Layer 6 of a small transformer language model trained on English Wikipedia (12 layers, counted from 0, width 128).
A neuron's activation on a vector x is SiLU(gate . x) times (in . x), where the dot is the dot product.
The model reads these tokens: "yn" "ast" "y" " of" " ex" "ec" "ution" "ers" "\"." " F" "ried" "rich" " Re" "ind" "el" " retired" " in" " " "18"

The vector x that enters this layer's MLP at each token. A number n stands for (n - 500) times 0.0064.
0 "yn": 269,532,675,213,512,577,268,418,453,388,473,582,364,651,598,603,452,508,310,706,680,561,356,446,700,348,523,421,410,594,419,523,525,400,484,328,634,590,496,535,655,447,665,756,406,574,696,507,635,416,540,449,564,433,469,657,479,533,364,591,505,493,599,455,448,329,99,329,532,540,530,331,815,509,282,580,342,557,316,346,592,509,411,589,594,277,575,557,571,423,447,490,696,621,650,308,717,407,545,332,316,547,451,434,425,348,641,254,466,680,577,545,44,606,274,335,540,516,631,605,655,611,641,233,556,414,667,592
1 "ast": 460,474,516,302,569,516,409,412,276,223,313,465,360,532,564,667,474,500,285,599,499,425,484,290,675,407,498,404,440,432,464,443,493,527,407,286,525,358,549,476,770,416,676,647,310,713,511,478,675,389,587,377,636,478,498,583,417,474,439,434,404,501,289,324,556,391,223,66,487,360,635,466,826,750,295,496,437,493,447,533,529,580,546,673,449,92,414,628,457,525,471,439,636,610,727,380,559,438,555,386,385,657,424,392,406,303,479,490,436,644,386,700,360,557,293,405,567,438,647,615,612,635,552,227,395,409,787,609
2 "y": 293,504,552,359,545,600,579,463,490,289,352,472,293,649,696,669,534,383,453,518,845,526,455,520,644,381,446,381,386,566,522,443,561,621,467,401,645,498,694,439,644,344,518,821,319,584,743,408,641,508,468,420,544,405,420,566,385,504,590,772,651,432,323,320,473,301,205,399,533,475,488,454,748,468,377,689,425,514,358,214,377,428,552,547,612,335,481,405,513,644,406,541,684,666,728,404,547,525,662,389,362,411,486,269,495,366,613,303,680,559,479,536,314,643,210,449,397,450,485,446,587,561,695,230,311,444,571,409
3 " of": 270,442,640,747,689,523,403,459,544,411,607,538,515,478,586,755,615,306,397,709,579,726,571,421,535,570,367,440,447,559,457,479,574,513,503,454,709,354,400,415,617,420,501,577,366,578,569,522,346,379,527,433,667,615,516,526,547,543,537,397,538,595,445,334,370,508,563,340,536,460,477,470,577,331,83,533,472,296,415,362,558,596,455,787,610,394,441,709,552,383,291,543,616,611,658,389,501,333,474,460,384,430,602,515,389,445,438,501,748,556,355,521,444,619,89,585,712,529,359,599,417,463,644,232,349,481,415,418
4 " ex": 229,397,433,403,677,451,318,405,650,593,406,571,516,580,636,664,520,549,537,721,562,411,295,424,434,468,354,472,385,676,372,597,705,510,683,394,551,740,574,488,662,348,419,704,583,392,596,467,396,449,499,493,734,618,470,635,523,503,718,327,525,233,519,422,445,394,547,493,468,446,577,210,593,373,384,514,546,301,457,416,551,616,368,783,718,474,472,562,454,367,346,399,810,634,503,281,678,409,577,424,420,432,557,602,243,321,353,520,399,673,252,544,464,681,295,401,492,635,726,525,484,575,566,373,274,459,509,552
5 "ec": 337,539,386,633,852,596,476,231,558,593,312,579,280,642,806,695,686,421,429,702,704,451,495,427,390,406,349,469,511,629,720,555,597,462,462,295,528,470,329,444,549,462,529,414,587,572,621,464,288,339,550,376,554,622,441,393,393,708,487,767,570,432,704,411,470,214,379,373,423,392,692,210,620,386,505,428,517,433,407,628,410,741,384,587,717,393,413,496,500,510,331,334,663,676,487,324,577,407,765,419,493,452,477,605,229,540,481,456,452,616,360,469,509,514,505,445,368,490,693,283,553,467,650,589,358,473,858,559
6 "ution": 343,425,381,543,611,432,526,486,553,531,413,544,343,545,555,670,583,317,664,504,717,707,467,316,634,349,384,440,501,583,642,452,555,746,536,390,645,310,479,430,594,479,495,513,425,682,642,332,638,188,575,627,444,489,395,666,448,564,469,594,722,595,367,446,373,288,368,524,436,469,629,371,730,465,51,472,389,420,244,464,421,668,470,522,585,352,601,322,415,530,477,392,682,757,708,388,605,599,577,437,442,567,745,518,446,348,290,423,686,541,304,745,388,637,417,492,608,695,615,508,428,528,663,271,432,335,636,460
7 "ers": 337,475,530,585,657,421,484,412,625,311,507,447,559,537,734,780,484,321,691,468,796,616,481,463,631,618,355,468,453,646,688,345,636,658,521,404,635,420,467,444,659,438,624,576,386,577,565,560,771,367,559,532,473,572,487,655,464,504,524,658,760,493,450,400,410,308,384,384,545,462,520,483,653,465,21,563,336,471,398,251,368,609,259,552,713,331,541,566,410,477,505,494,749,670,604,327,595,658,532,416,373,482,556,435,519,399,409,413,673,504,435,691,380,736,392,503,538,596,569,572,530,649,572,381,306,387,513,487
8 "\".": 238,551,678,605,756,401,514,505,506,563,718,596,580,576,562,666,598,363,358,650,563,525,692,534,537,396,397,289,432,510,467,500,514,549,435,585,691,454,449,320,845,439,579,627,391,368,572,487,527,497,624,582,577,509,707,560,588,506,544,378,593,639,543,472,538,487,499,449,538,493,496,678,548,383,188,516,213,387,264,181,466,707,529,910,563,313,583,634,397,474,252,481,701,607,693,419,470,395,520,469,366,280,630,528,423,631,509,582,716,508,368,527,569,595,441,459,530,648,383,479,524,639,743,533,287,556,506,531
9 " F": 348,451,571,515,569,476,203,423,660,400,434,680,709,336,481,703,742,331,621,703,617,410,525,504,346,378,433,388,293,455,649,500,384,536,448,601,648,520,457,353,730,427,544,473,577,303,604,613,535,540,451,508,759,439,701,492,508,364,448,475,643,500,408,540,380,224,541,431,796,403,496,526,424,521,431,544,492,362,343,525,376,759,373,820,506,332,538,380,588,468,409,434,730,559,534,326,363,444,560,361,98,365,635,431,529,539,514,485,554,555,448,533,452,605,350,322,627,554,412,521,383,578,509,706,288,471,646,411
10 "ried": 548,646,322,590,459,583,470,429,746,563,559,403,533,340,567,608,724,401,428,621,522,631,573,613,463,216,416,339,179,566,315,571,387,684,626,549,799,549,356,482,728,325,523,392,345,435,451,608,723,385,631,533,687,318,685,691,494,379,581,407,696,365,469,352,496,382,530,546,555,393,590,481,711,536,232,586,415,468,365,360,597,616,408,716,327,495,382,539,443,713,246,474,633,515,373,307,658,285,387,674,490,398,582,564,544,508,693,479,531,502,391,741,427,467,301,360,532,489,573,686,254,553,617,740,502,350,560,500
11 "rich": 350,595,579,620,498,583,472,384,578,499,418,365,511,575,463,526,634,208,513,666,553,712,445,565,505,479,380,374,340,596,559,476,532,714,370,540,859,713,416,457,797,385,611,462,474,769,652,699,547,497,487,447,677,419,625,489,523,332,494,372,635,346,334,353,337,381,526,587,644,454,482,350,844,531,217,555,401,539,293,290,674,537,420,761,424,520,465,426,380,626,348,563,557,610,754,522,656,338,570,493,416,300,408,467,533,584,763,234,507,600,490,735,439,547,232,549,622,507,684,745,602,403,451,592,430,386,633,611
12 " Re": 256,530,570,433,402,434,333,483,465,513,352,383,635,619,538,570,491,558,478,679,666,653,495,350,609,352,403,479,275,633,635,504,465,450,563,417,830,402,675,608,777,470,554,497,484,720,547,562,613,543,398,407,678,409,547,666,604,194,563,465,514,434,446,387,539,491,453,439,802,406,444,302,528,389,356,429,384,388,451,196,286,637,407,760,524,361,450,314,494,351,490,454,967,522,625,507,455,420,628,383,325,616,422,529,340,539,758,310,452,579,621,479,380,517,204,359,506,635,455,555,600,549,577,754,314,477,630,584
13 "ind": 418,613,318,442,367,438,338,371,678,476,288,383,555,578,655,648,453,447,771,632,386,617,575,520,640,283,423,469,311,508,384,389,251,819,688,446,852,421,575,282,805,433,677,698,506,408,558,341,637,438,739,372,585,360,726,548,421,576,267,348,540,447,262,340,587,437,337,487,584,425,436,452,830,548,462,286,651,612,323,423,570,683,363,778,510,412,406,445,334,460,487,304,562,579,488,472,665,465,477,504,422,487,471,454,454,485,471,198,583,607,412,652,303,571,266,512,386,474,495,437,428,493,690,594,586,429,585,465
14 "el": 381,701,519,653,467,686,601,436,839,589,350,305,375,691,523,543,437,412,562,633,658,520,530,576,683,328,441,485,327,588,594,355,430,877,483,526,738,649,539,376,839,355,526,692,509,468,849,577,611,586,623,378,572,456,666,478,583,505,324,586,638,368,411,352,348,469,378,509,682,336,500,523,738,506,430,580,554,558,397,305,387,538,409,648,378,333,406,451,484,576,489,527,752,605,487,425,427,548,598,340,439,286,240,355,530,434,683,388,642,617,369,678,383,598,372,444,434,399,806,658,523,585,565,447,306,360,485,461
15 " retired": 360,494,522,672,486,512,444,475,763,431,411,526,685,518,399,812,568,414,390,586,675,581,503,377,511,327,308,468,307,709,525,537,501,689,512,497,687,559,562,232,711,518,481,459,313,668,509,570,596,590,686,485,466,355,636,625,531,261,581,493,634,571,355,548,532,574,352,279,624,437,399,402,590,533,343,720,386,443,269,449,453,898,461,749,498,568,547,324,474,432,497,330,674,695,687,408,570,629,527,356,481,412,432,573,410,377,764,333,687,576,369,636,624,719,391,432,351,629,567,611,416,369,673,430,352,456,630,420
16 " in": 430,287,604,935,505,511,271,491,777,405,554,476,422,572,521,654,706,387,465,935,473,716,411,531,436,568,423,468,446,589,669,559,546,599,548,469,840,478,620,420,765,370,499,610,364,568,522,415,516,413,689,459,659,555,457,521,589,441,618,448,506,500,411,335,493,525,527,338,434,455,428,528,469,438,324,605,472,277,244,402,417,710,389,735,722,342,324,604,570,426,468,447,629,648,555,414,614,354,433,406,410,354,534,701,435,482,391,451,704,551,436,511,494,581,120,464,649,669,421,683,418,587,603,391,301,427,311,477
17 " ": 439,352,453,899,654,481,437,567,512,550,515,442,641,668,818,710,671,266,335,740,569,707,554,475,542,442,372,522,349,571,718,494,550,446,374,414,566,423,494,501,623,450,739,574,383,514,562,378,462,393,529,435,630,629,655,464,566,396,670,385,488,480,391,537,388,405,455,432,595,416,462,519,568,479,401,384,347,378,396,498,561,757,606,935,787,456,431,467,449,472,489,642,779,798,597,426,583,410,598,387,271,500,414,540,541,578,364,628,544,523,328,532,498,432,565,375,857,514,330,588,489,551,768,519,382,406,498,560
18 "18": 350,442,460,847,827,423,444,533,535,637,454,240,510,712,667,602,760,337,364,751,628,615,431,446,682,404,386,509,416,489,859,740,523,680,454,449,808,704,693,453,675,422,587,515,427,564,492,569,666,361,438,404,581,546,578,507,611,392,605,554,592,564,383,507,381,376,622,409,734,485,499,501,425,517,198,376,312,345,326,545,514,754,524,679,704,576,516,450,358,493,555,589,634,816,506,402,550,329,384,293,455,393,357,591,436,473,342,483,599,480,486,602,576,605,488,311,717,641,389,517,568,513,603,304,402,341,426,581

Each question shows the input weights of one neuron of the MLP. A number n stands for (n - 500) times 0.0012.

n119 gate: 552,431,461,338,580,437,500,563,286,657,515,562,716,466,394,393,338,579,625,487,586,535,445,623,554,401,452,448,361,323,641,543,515,290,516,232,596,572,417,570,255,494,554,577,382,491,657,600,446,584,481,611,696,564,631,441,468,485,490,491,538,356,549,509,692,623,481,587,646,536,596,475,555,516,541,458,397,654,620,625,373,481,271,605,464,406,590,336,590,479,532,509,306,513,684,475,535,536,323,579,557,475,581,551,255,596,654,465,500,452,428,494,503,570,350,418,503,503,587,439,559,322,550,569,324,528,575,460
n119 in: 481,479,396,521,522,497,488,663,515,479,538,455,438,665,520,456,630,476,503,708,439,454,432,573,397,631,463,459,631,432,465,333,387,503,579,482,488,352,515,485,836,620,522,417,605,338,678,458,579,401,564,461,503,546,324,305,352,393,534,538,482,559,465,428,408,581,372,383,444,599,625,606,609,446,281,343,581,528,500,497,587,497,632,392,425,464,398,539,578,418,448,611,472,409,426,654,611,514,538,451,454,388,661,479,586,426,397,347,363,523,542,684,476,251,565,657,558,586,518,672,482,512,669,678,512,569,608,585
It fires most on token 11 "rich"

n260 gate: 576,607,454,484,480,561,401,439,671,630,558,300,551,516,509,464,525,526,660,635,386,497,402,500,435,522,582,592,454,484,620,535,569,519,578,644,526,516,730,509,282,602,362,641,561,510,500,363,636,418,561,310,341,487,509,605,451,579,523,547,461,415,275,589,451,362,523,538,640,640,364,636,459,593,354,635,557,657,657,563,519,510,613,486,267,433,454,411,446,653,649,459,467,432,390,794,523,688,625,536,503,565,627,555,500,609,330,431,500,531,461,412,387,795,763,548,494,454,401,712,500,446,526,448,405,532,599,491
n260 in: 602,425,503,440,538,311,405,494,494,561,335,406,457,760,665,570,256,550,380,580,531,643,518,543,463,597,786,555,360,509,320,527,242,546,428,456,433,376,397,587,452,491,513,424,543,457,636,325,595,418,460,524,572,500,515,460,380,595,450,527,509,301,671,494,579,311,600,494,590,551,500,596,515,543,435,497,442,590,670,566,429,656,539,370,459,482,601,530,690,500,372,592,431,316,433,376,421,382,533,531,590,441,524,353,579,310,477,610,465,440,627,379,304,569,365,621,506,613,527,553,448,577,540,429,428,500,651,551
On which three tokens does it fire most, strongest first? 15 " retired", 11 "rich", 16 " in"

n112 gate: 471,264,416,592,401,475,635,447,673,377,443,580,540,274,467,448,527,377,605,497,281,396,570,412,519,522,589,503,461,549,419,293,528,564,491,497,674,478,634,403,386,650,583,404,503,525,519,463,542,410,337,562,497,346,415,562,430,506,560,643,532,494,530,664,366,470,421,391,624,697,472,563,396,531,579,538,497,275,409,599,578,438,318,612,378,301,650,636,537,539,431,553,443,673,509,478,439,563,451,373,469,566,525,626,583,634,347,598,594,524,656,313,585,490,494,631,533,415,494,551,429,652,365,312,328,605,637,342
n112 in: 389,531,447,593,525,429,497,472,473,394,638,364,636,443,381,529,530,419,472,623,553,534,434,367,398,479,409,521,281,500,579,180,497,536,453,428,531,583,331,569,324,528,208,547,320,436,512,445,458,746,460,564,724,339,458,491,541,366,497,503,390,488,614,561,575,544,438,617,542,265,573,444,545,512,441,497,604,551,506,491,470,412,335,563,553,472,393,597,430,536,823,225,472,453,310,580,390,586,434,584,429,435,686,528,473,462,460,453,564,476,565,427,509,478,596,435,627,478,579,400,579,488,509,395,409,384,399,479
On which token does it fire most, and how strongly? 9 " F", at about 2

n223 gate: 751,509,500,378,642,488,351,461,547,515,605,558,637,541,517,537,497,668,560,470,581,485,433,455,428,590,422,404,613,558,628,526,625,459,482,491,650,423,497,445,546,512,500,430,391,465,521,559,549,591,360,512,335,378,641,700,549,444,307,439,515,483,483,574,521,426,539,426,572,600,482,530,396,340,377,467,529,466,426,567,660,553,673,333,500,426,491,579,341,474,500,426,416,635,256,467,615,693,641,620,419,601,741,617,691,634,467,572,390,517,568,459,589,503,633,485,440,431,600,467,435,476,586,381,494,339,660,327
n223 in: 439,631,503,398,424,471,403,392,699,449,469,490,298,354,519,416,510,438,583,458,441,365,577,405,497,673,639,606,507,497,659,568,471,705,520,384,403,484,439,655,286,547,656,547,548,539,572,477,626,520,611,522,497,697,722,328,413,535,583,674,646,398,497,584,500,319,516,283,790,364,426,493,446,325,493,703,613,503,429,667,544,632,338,373,603,575,463,500,303,671,467,590,550,549,455,389,513,572,598,391,438,464,587,533,580,663,545,672,416,478,670,545,425,440,487,471,687,510,413,457,723,432,415,562,390,474,545,570
On which three tokens does it fire most, strongest first? 7 "ers", 9 " F", 3 " of"

n255 gate: 615,476,579,280,551,371,506,386,491,454,489,598,615,628,443,596,409,588,536,392,432,394,497,436,744,486,509,468,533,261,411,457,457,718,556,455,358,676,431,531,713,587,565,533,468,497,632,575,539,470,497,345,503,533,540,506,485,641,340,491,577,480,574,494,628,355,391,392,551,455,489,567,611,552,482,354,593,302,585,539,624,428,409,475,411,349,443,488,436,582,612,535,553,529,483,479,461,545,596,666,521,386,422,497,503,610,478,521,714,489,532,454,550,527,651,380,528,491,636,429,460,271,649,561,571,679,375,630
n255 in: 589,455,580,475,529,513,562,510,362,447,345,525,672,534,620,618,348,606,497,440,487,683,441,500,542,628,403,360,664,333,223,535,609,772,609,510,494,653,528,469,517,786,393,571,525,295,529,532,537,490,446,503,481,467,568,611,617,676,471,429,513,596,296,494,296,473,474,383,395,512,556,471,429,411,381,503,569,407,398,575,674,469,506,493,445,408,559,331,569,556,529,352,561,433,320,497,545,601,559,593,417,714,453,266,758,581,412,519,533,506,443,356,548,701,577,347,530,542,563,632,541,399,395,519,513,588,522,534
It fires most on token 13 "ind"

n159 gate: 432,459,572,567,592,409,717,537,546,644,503,727,420,588,452,519,567,629,665,497,528,481,503,456,465,540,674,466,706,199,664,334,362,472,500,560,404,612,543,558,503,366,579,538,361,457,481,618,380,414,494,451,610,628,476,460,532,531,402,479,525,497,549,556,468,443,553,398,524,584,460,287,293,385,503,462,658,393,526,340,656,312,394,318,411,385,452,620,691,542,352,451,380,346,604,315,344,390,497,408,535,588,475,497,583,535,471,535,477,602,325,665,581,471,321,403,551,588,512,563,417,624,591,497,436,568,463,343
n159 in: 513,691,534,644,471,375,424,494,570,509,337,377,715,500,447,434,390,338,448,680,630,481,528,532,494,497,360,610,546,744,423,709,431,541,613,471,481,346,321,475,507,664,520,444,357,423,500,510,531,678,526,516,604,454,441,796,585,452,542,581,350,563,556,392,601,506,471,462,385,472,459,693,406,446,290,395,478,660,657,608,435,636,572,597,577,302,585,551,513,647,610,586,454,484,657,523,448,755,488,532,513,629,430,260,446,621,580,451,361,602,616,610,510,585,634,404,466,389,497,432,583,570,433,516,317,380,510,531
On which token does it fire most, and how strongly? 9 " F", at about 0.23

n22 gate: 640,477,438,519,470,371,517,468,545,608,562,468,471,550,462,477,500,354,477,442,513,438,522,361,299,503,611,623,503,572,577,357,437,415,415,441,490,539,532,441,393,540,625,302,439,308,513,295,447,500,322,449,347,655,293,462,302,462,497,641,474,343,603,347,530,512,360,478,672,597,601,403,535,368,630,438,682,235,457,497,543,573,509,716,522,442,483,424,341,566,480,458,582,643,320,652,572,302,503,490,669,474,500,510,707,398,419,539,647,323,336,434,613,543,556,558,373,471,484,415,650,474,610,439,224,580,481,716
n22 in: 337,665,577,265,323,352,490,310,446,500,371,342,573,340,460,550,547,468,379,468,422,513,406,423,481,418,644,566,646,553,727,570,371,399,299,572,522,516,271,537,577,589,595,448,370,650,642,516,420,579,277,446,471,707,372,624,553,443,653,491,373,619,413,506,579,558,354,446,593,615,459,555,638,337,451,487,430,457,433,461,512,750,578,514,684,277,536,421,506,463,458,605,393,532,588,584,753,555,441,435,636,677,420,568,456,470,589,568,593,469,567,705,452,477,591,468,454,591,421,536,414,484,445,523,533,541,522,622
On which three tokens does it fire most, strongest first? 17 " ", 5 "ec", 18 "18"

n176 gate: 537,636,341,394,577,491,223,530,527,420,578,459,609,506,456,540,400,542,558,521,479,606,400,542,464,621,240,577,525,588,451,351,559,527,473,387,569,413,462,649,491,608,586,574,533,545,533,530,442,466,358,592,497,559,456,273,549,604,421,447,323,500,515,554,451,362,639,587,634,654,527,521,570,461,427,423,622,431,531,583,546,364,596,272,767,416,654,387,551,576,521,604,381,433,626,413,362,463,503,533,476,636,390,263,452,475,386,457,422,497,536,355,500,509,620,557,615,634,402,497,304,527,705,395,411,533,437,450
n176 in: 487,422,673,631,516,416,704,615,420,671,565,313,463,436,449,468,445,588,522,528,519,484,345,572,829,521,370,424,423,473,518,420,549,479,610,427,506,522,533,560,513,421,437,627,358,342,709,759,431,353,494,381,591,408,482,407,424,675,582,588,497,767,491,503,538,458,390,546,413,437,476,347,594,481,666,373,515,371,539,494,721,534,506,480,589,565,363,506,608,397,519,515,349,397,427,466,443,438,557,431,441,160,574,503,454,522,385,390,551,557,261,561,500,554,406,581,521,588,491,443,558,417,544,621,475,393,537,593
On which two tokens does it fire most, strongest first? 3 " of", 17 " "

n174 gate: 587,503,650,641,476,455,546,545,287,683,534,491,429,471,491,392,359,355,375,374,597,533,526,533,470,686,598,426,494,439,445,455,506,488,612,616,792,554,632,404,441,497,580,331,390,407,491,655,477,552,579,654,530,472,430,276,552,366,661,453,692,406,523,384,494,612,539,587,564,526,420,581,588,479,579,430,422,450,631,423,540,349,433,516,454,404,638,494,479,412,451,566,607,597,644,443,706,376,386,591,527,476,452,309,506,534,628,631,615,529,671,370,422,280,366,494,575,400,470,439,589,479,389,569,555,527,509,517
n174 in: 600,515,497,595,645,579,630,567,470,461,529,479,592,438,432,397,586,668,343,370,346,589,500,558,592,482,457,527,481,630,535,548,562,491,546,472,698,376,527,559,475,584,509,599,572,551,567,548,649,345,515,485,604,519,653,542,578,413,592,588,386,536,373,560,321,402,644,518,706,421,357,543,592,566,689,645,533,532,437,599,552,650,491,507,373,614,494,315,653,632,650,359,638,424,636,570,382,465,588,586,506,366,440,549,671,608,629,688,672,412,533,390,588,642,512,345,546,347,485,599,638,681,442,491,444,608,376,485
On which two tokens does it fire most, strongest first? 11 "rich", 12 " Re"

n179 gate: 633,614,453,386,201,509,660,629,434,500,611,431,590,392,381,516,563,528,593,356,435,497,323,377,537,488,438,536,550,488,482,606,692,389,478,301,482,252,395,447,611,634,450,481,458,479,423,682,544,723,568,482,438,459,417,524,678,427,336,298,500,378,488,521,500,553,605,552,592,334,518,525,488,710,364,438,494,471,475,600,700,578,515,563,637,512,415,545,518,301,355,470,357,518,401,445,503,398,547,624,488,601,615,506,557,484,551,578,348,462,702,392,439,702,435,543,523,553,403,519,533,406,567,500,565,485,591,625
n179 in: 587,500,566,488,460,530,518,554,456,371,420,391,323,480,607,734,550,437,506,452,527,533,468,461,467,538,485,412,593,582,406,598,497,612,666,476,580,560,485,622,643,592,433,641,574,592,536,550,471,552,551,609,443,620,654,649,647,379,491,500,412,555,468,438,564,457,334,542,526,604,421,521,465,577,385,332,506,534,727,757,471,414,421,565,491,568,387,300,399,570,573,574,430,708,430,356,439,489,471,485,356,401,358,443,589,457,467,433,559,653,638,468,256,509,392,575,681,358,453,454,515,583,359,806,637,521,473,442
It fires most on token 8 "\"."

n28 gate: 607,509,500,399,436,532,494,554,506,351,637,683,430,380,492,524,522,428,334,394,703,500,376,471,416,373,503,500,553,626,412,565,553,418,659,424,435,431,511,458,244,515,544,482,426,360,520,437,472,606,362,475,434,553,372,563,403,426,494,550,494,332,634,332,506,596,442,503,544,547,590,497,553,511,564,272,534,294,580,565,475,421,670,633,421,369,617,517,602,336,569,432,334,480,360,497,591,316,383,523,509,489,540,402,486,535,367,532,553,691,540,517,722,547,469,414,445,445,574,445,608,548,618,457,474,364,546,569
n28 in: 474,403,533,606,494,706,357,407,408,299,503,558,323,555,479,593,552,331,541,472,689,412,357,709,560,234,626,405,429,612,313,605,353,586,472,263,525,509,497,467,354,560,484,513,562,556,460,340,467,283,369,552,594,678,385,481,338,337,576,585,487,546,409,401,506,476,318,503,524,353,512,391,588,698,475,316,623,370,526,573,491,414,545,621,461,447,560,653,454,503,566,460,412,544,546,406,643,440,446,450,478,494,506,588,414,532,399,345,487,647,587,527,575,421,633,397,533,380,522,509,592,729,447,522,525,445,407,590
It fires most on token 1 "ast"

n177 gate: 572,551,402,466,461,503,552,354,456,703,464,544,681,506,525,408,311,462,261,694,642,455,609,688,388,356,474,590,523,432,412,459,628,400,490,426,569,500,581,429,401,393,383,464,383,497,490,446,512,617,439,559,369,392,519,794,536,368,584,463,274,363,525,582,513,688,516,434,417,445,700,471,531,595,724,416,509,546,497,594,668,582,605,507,558,506,347,487,582,472,526,393,465,634,503,462,601,607,423,487,458,596,424,558,277,552,635,690,648,672,538,416,522,561,466,560,521,651,506,600,406,629,401,347,659,252,506,426
n177 in: 369,634,491,612,546,591,506,579,622,604,558,539,444,630,570,677,580,704,503,612,350,591,382,445,634,556,429,562,382,318,529,521,379,527,729,552,452,479,358,485,434,574,408,623,231,380,576,491,561,404,373,467,521,531,444,464,383,622,509,503,580,497,344,632,540,471,406,503,561,596,432,436,582,554,333,475,494,494,566,497,538,655,497,409,396,332,602,339,530,397,594,434,521,318,406,439,512,318,274,442,539,424,641,640,640,512,374,561,441,357,612,390,567,368,391,476,613,485,575,500,566,617,491,418,681,488,563,638
It fires most on token 0 "yn"

n310 gate: 471,416,383,554,383,594,639,583,452,428,527,309,500,659,534,561,327,360,366,462,461,668,388,403,266,572,454,507,432,625,603,558,793,565,374,221,655,566,578,473,619,706,521,287,349,565,399,682,269,628,430,558,577,255,551,521,514,678,556,338,454,375,679,393,429,457,675,445,403,362,503,681,439,483,479,634,576,435,536,507,503,551,605,586,421,517,621,630,668,537,511,593,648,500,466,608,620,420,665,518,734,441,442,297,390,482,574,616,367,423,420,565,747,691,571,493,523,374,411,398,593,531,545,517,532,654,379,571
n310 in: 569,465,469,432,669,677,565,509,592,494,383,429,529,523,542,488,503,441,509,369,650,641,483,698,576,557,600,594,452,540,625,563,608,480,436,470,612,462,401,497,570,565,533,556,575,468,611,699,497,303,690,366,535,557,534,379,351,500,441,469,308,540,503,699,382,711,503,561,385,371,566,424,239,569,544,408,390,666,455,646,567,494,477,491,542,549,405,394,537,607,544,486,459,401,563,474,518,369,652,456,599,439,569,529,380,527,659,364,656,696,442,372,485,518,492,439,436,444,552,562,350,428,407,395,388,491,431,542
On which three tokens does it fire most, strongest first? 11 "rich", 5 "ec", 18 "18"

n181 gate: 628,379,500,443,623,565,590,428,426,359,525,410,506,449,516,530,459,559,503,601,662,612,356,493,667,641,434,446,335,697,509,310,484,660,628,576,490,347,720,427,463,330,208,440,494,374,428,710,384,573,582,545,664,280,354,477,727,648,374,535,616,363,535,545,463,587,263,578,547,491,551,402,668,481,592,610,471,663,750,600,553,494,459,645,273,523,500,494,519,566,444,526,652,411,353,539,290,506,472,520,549,605,352,539,590,413,506,437,520,481,673,430,556,566,684,490,525,645,407,517,468,565,438,402,424,551,396,525
n181 in: 231,557,515,476,564,469,599,525,491,469,512,522,266,430,497,597,506,551,414,428,497,595,479,377,440,438,497,451,452,491,551,646,405,574,424,481,422,305,549,445,617,494,433,494,494,556,434,559,705,381,506,454,383,567,442,453,401,556,405,488,560,693,467,469,609,533,560,466,539,424,525,509,653,541,532,749,528,709,545,673,389,497,482,419,584,709,529,457,639,649,633,416,452,446,521,494,609,425,457,788,478,431,599,196,463,193,517,535,649,406,390,531,708,494,476,302,635,427,481,580,630,565,375,745,548,602,463,397
On which two tokens does it fire most, strongest first? 2 "y", 17 " "

n9 gate: 466,441,494,474,530,633,557,470,462,491,458,442,607,451,411,300,520,539,623,468,637,554,335,651,518,526,749,433,482,557,373,558,630,338,417,419,257,574,347,532,405,434,506,602,561,550,527,474,483,385,719,404,613,612,695,529,515,346,500,532,458,486,457,462,452,607,562,418,509,386,538,571,480,359,527,425,436,534,295,391,506,197,503,462,537,342,428,515,555,606,637,561,407,319,434,429,389,590,526,458,227,577,436,640,381,407,538,416,512,412,535,532,488,470,365,453,390,500,590,497,465,395,423,527,461,471,591,677
n9 in: 534,567,567,465,564,286,457,599,411,249,678,559,533,562,503,612,468,436,423,440,485,533,609,566,530,601,613,414,357,345,434,446,521,565,506,577,476,609,400,535,657,635,546,497,437,548,458,527,564,577,639,684,269,373,439,539,475,420,451,643,469,438,529,545,423,483,412,614,558,442,482,391,438,758,442,472,425,607,572,568,546,491,538,754,428,356,482,450,554,409,582,419,524,470,412,370,561,586,497,457,824,364,288,388,625,522,383,414,637,430,491,408,503,580,427,370,578,518,568,488,604,569,437,681,368,473,290,523
On which two tokens does it fire most, strongest first? 0 "yn", 5 "ec"

n135 gate: 582,439,354,574,506,482,394,460,377,554,575,605,470,663,482,566,453,531,500,479,159,644,426,604,531,631,386,479,362,500,654,527,408,530,549,741,446,384,461,512,516,497,488,534,416,633,546,642,518,313,573,398,659,625,479,636,612,482,482,261,704,550,701,352,534,633,423,436,506,523,431,646,387,548,430,457,624,500,544,416,471,491,577,569,396,418,531,362,425,435,509,503,340,592,405,537,376,456,447,472,399,466,509,402,416,543,424,512,403,444,634,393,567,287,506,600,579,525,401,506,680,310,616,354,692,539,530,409
n135 in: 597,579,448,450,321,533,450,561,572,521,558,634,551,335,306,413,518,701,694,548,451,607,316,363,396,452,405,583,447,529,598,602,610,363,540,349,650,442,592,594,531,444,660,500,521,659,645,659,532,500,460,509,363,540,638,443,345,449,442,388,312,662,553,614,774,436,512,578,535,494,512,515,394,602,351,414,449,491,437,584,567,691,441,628,575,320,457,488,515,562,485,392,506,713,479,409,528,410,350,433,564,306,425,454,515,562,461,417,325,512,600,455,482,432,603,433,494,439,641,506,551,512,630,346,559,479,464,374
On which three tokens does it fire most, strongest first? 16 " in", 18 "18", 17 " "

n248 gate: 466,536,426,424,427,709,518,545,497,506,514,377,380,520,514,534,355,470,691,518,352,479,509,488,476,439,515,608,353,500,523,509,512,465,431,630,406,500,649,425,506,369,494,555,264,251,554,405,532,595,545,368,440,576,396,500,601,582,542,381,509,491,584,624,624,528,551,586,468,468,313,620,503,654,443,257,408,460,469,759,589,526,584,558,543,444,512,523,689,442,292,494,539,461,509,617,558,360,697,355,320,631,512,419,476,668,555,603,423,526,649,602,566,448,668,336,434,434,400,473,733,488,539,512,512,515,461,509
n248 in: 669,454,259,424,353,517,541,440,469,554,558,491,523,567,277,562,396,413,649,402,383,448,545,540,651,361,424,537,518,522,420,415,692,384,573,570,392,578,658,609,512,400,465,377,471,511,468,469,439,603,474,460,494,406,606,451,312,511,482,410,734,584,405,560,570,610,639,543,489,372,497,488,587,609,375,597,471,482,485,612,503,594,542,301,577,623,356,503,409,522,503,397,503,425,506,653,553,544,489,535,474,465,454,497,483,509,694,477,548,592,601,655,561,550,226,457,550,611,472,716,623,517,477,393,435,520,595,570
It fires most on token 5 "ec"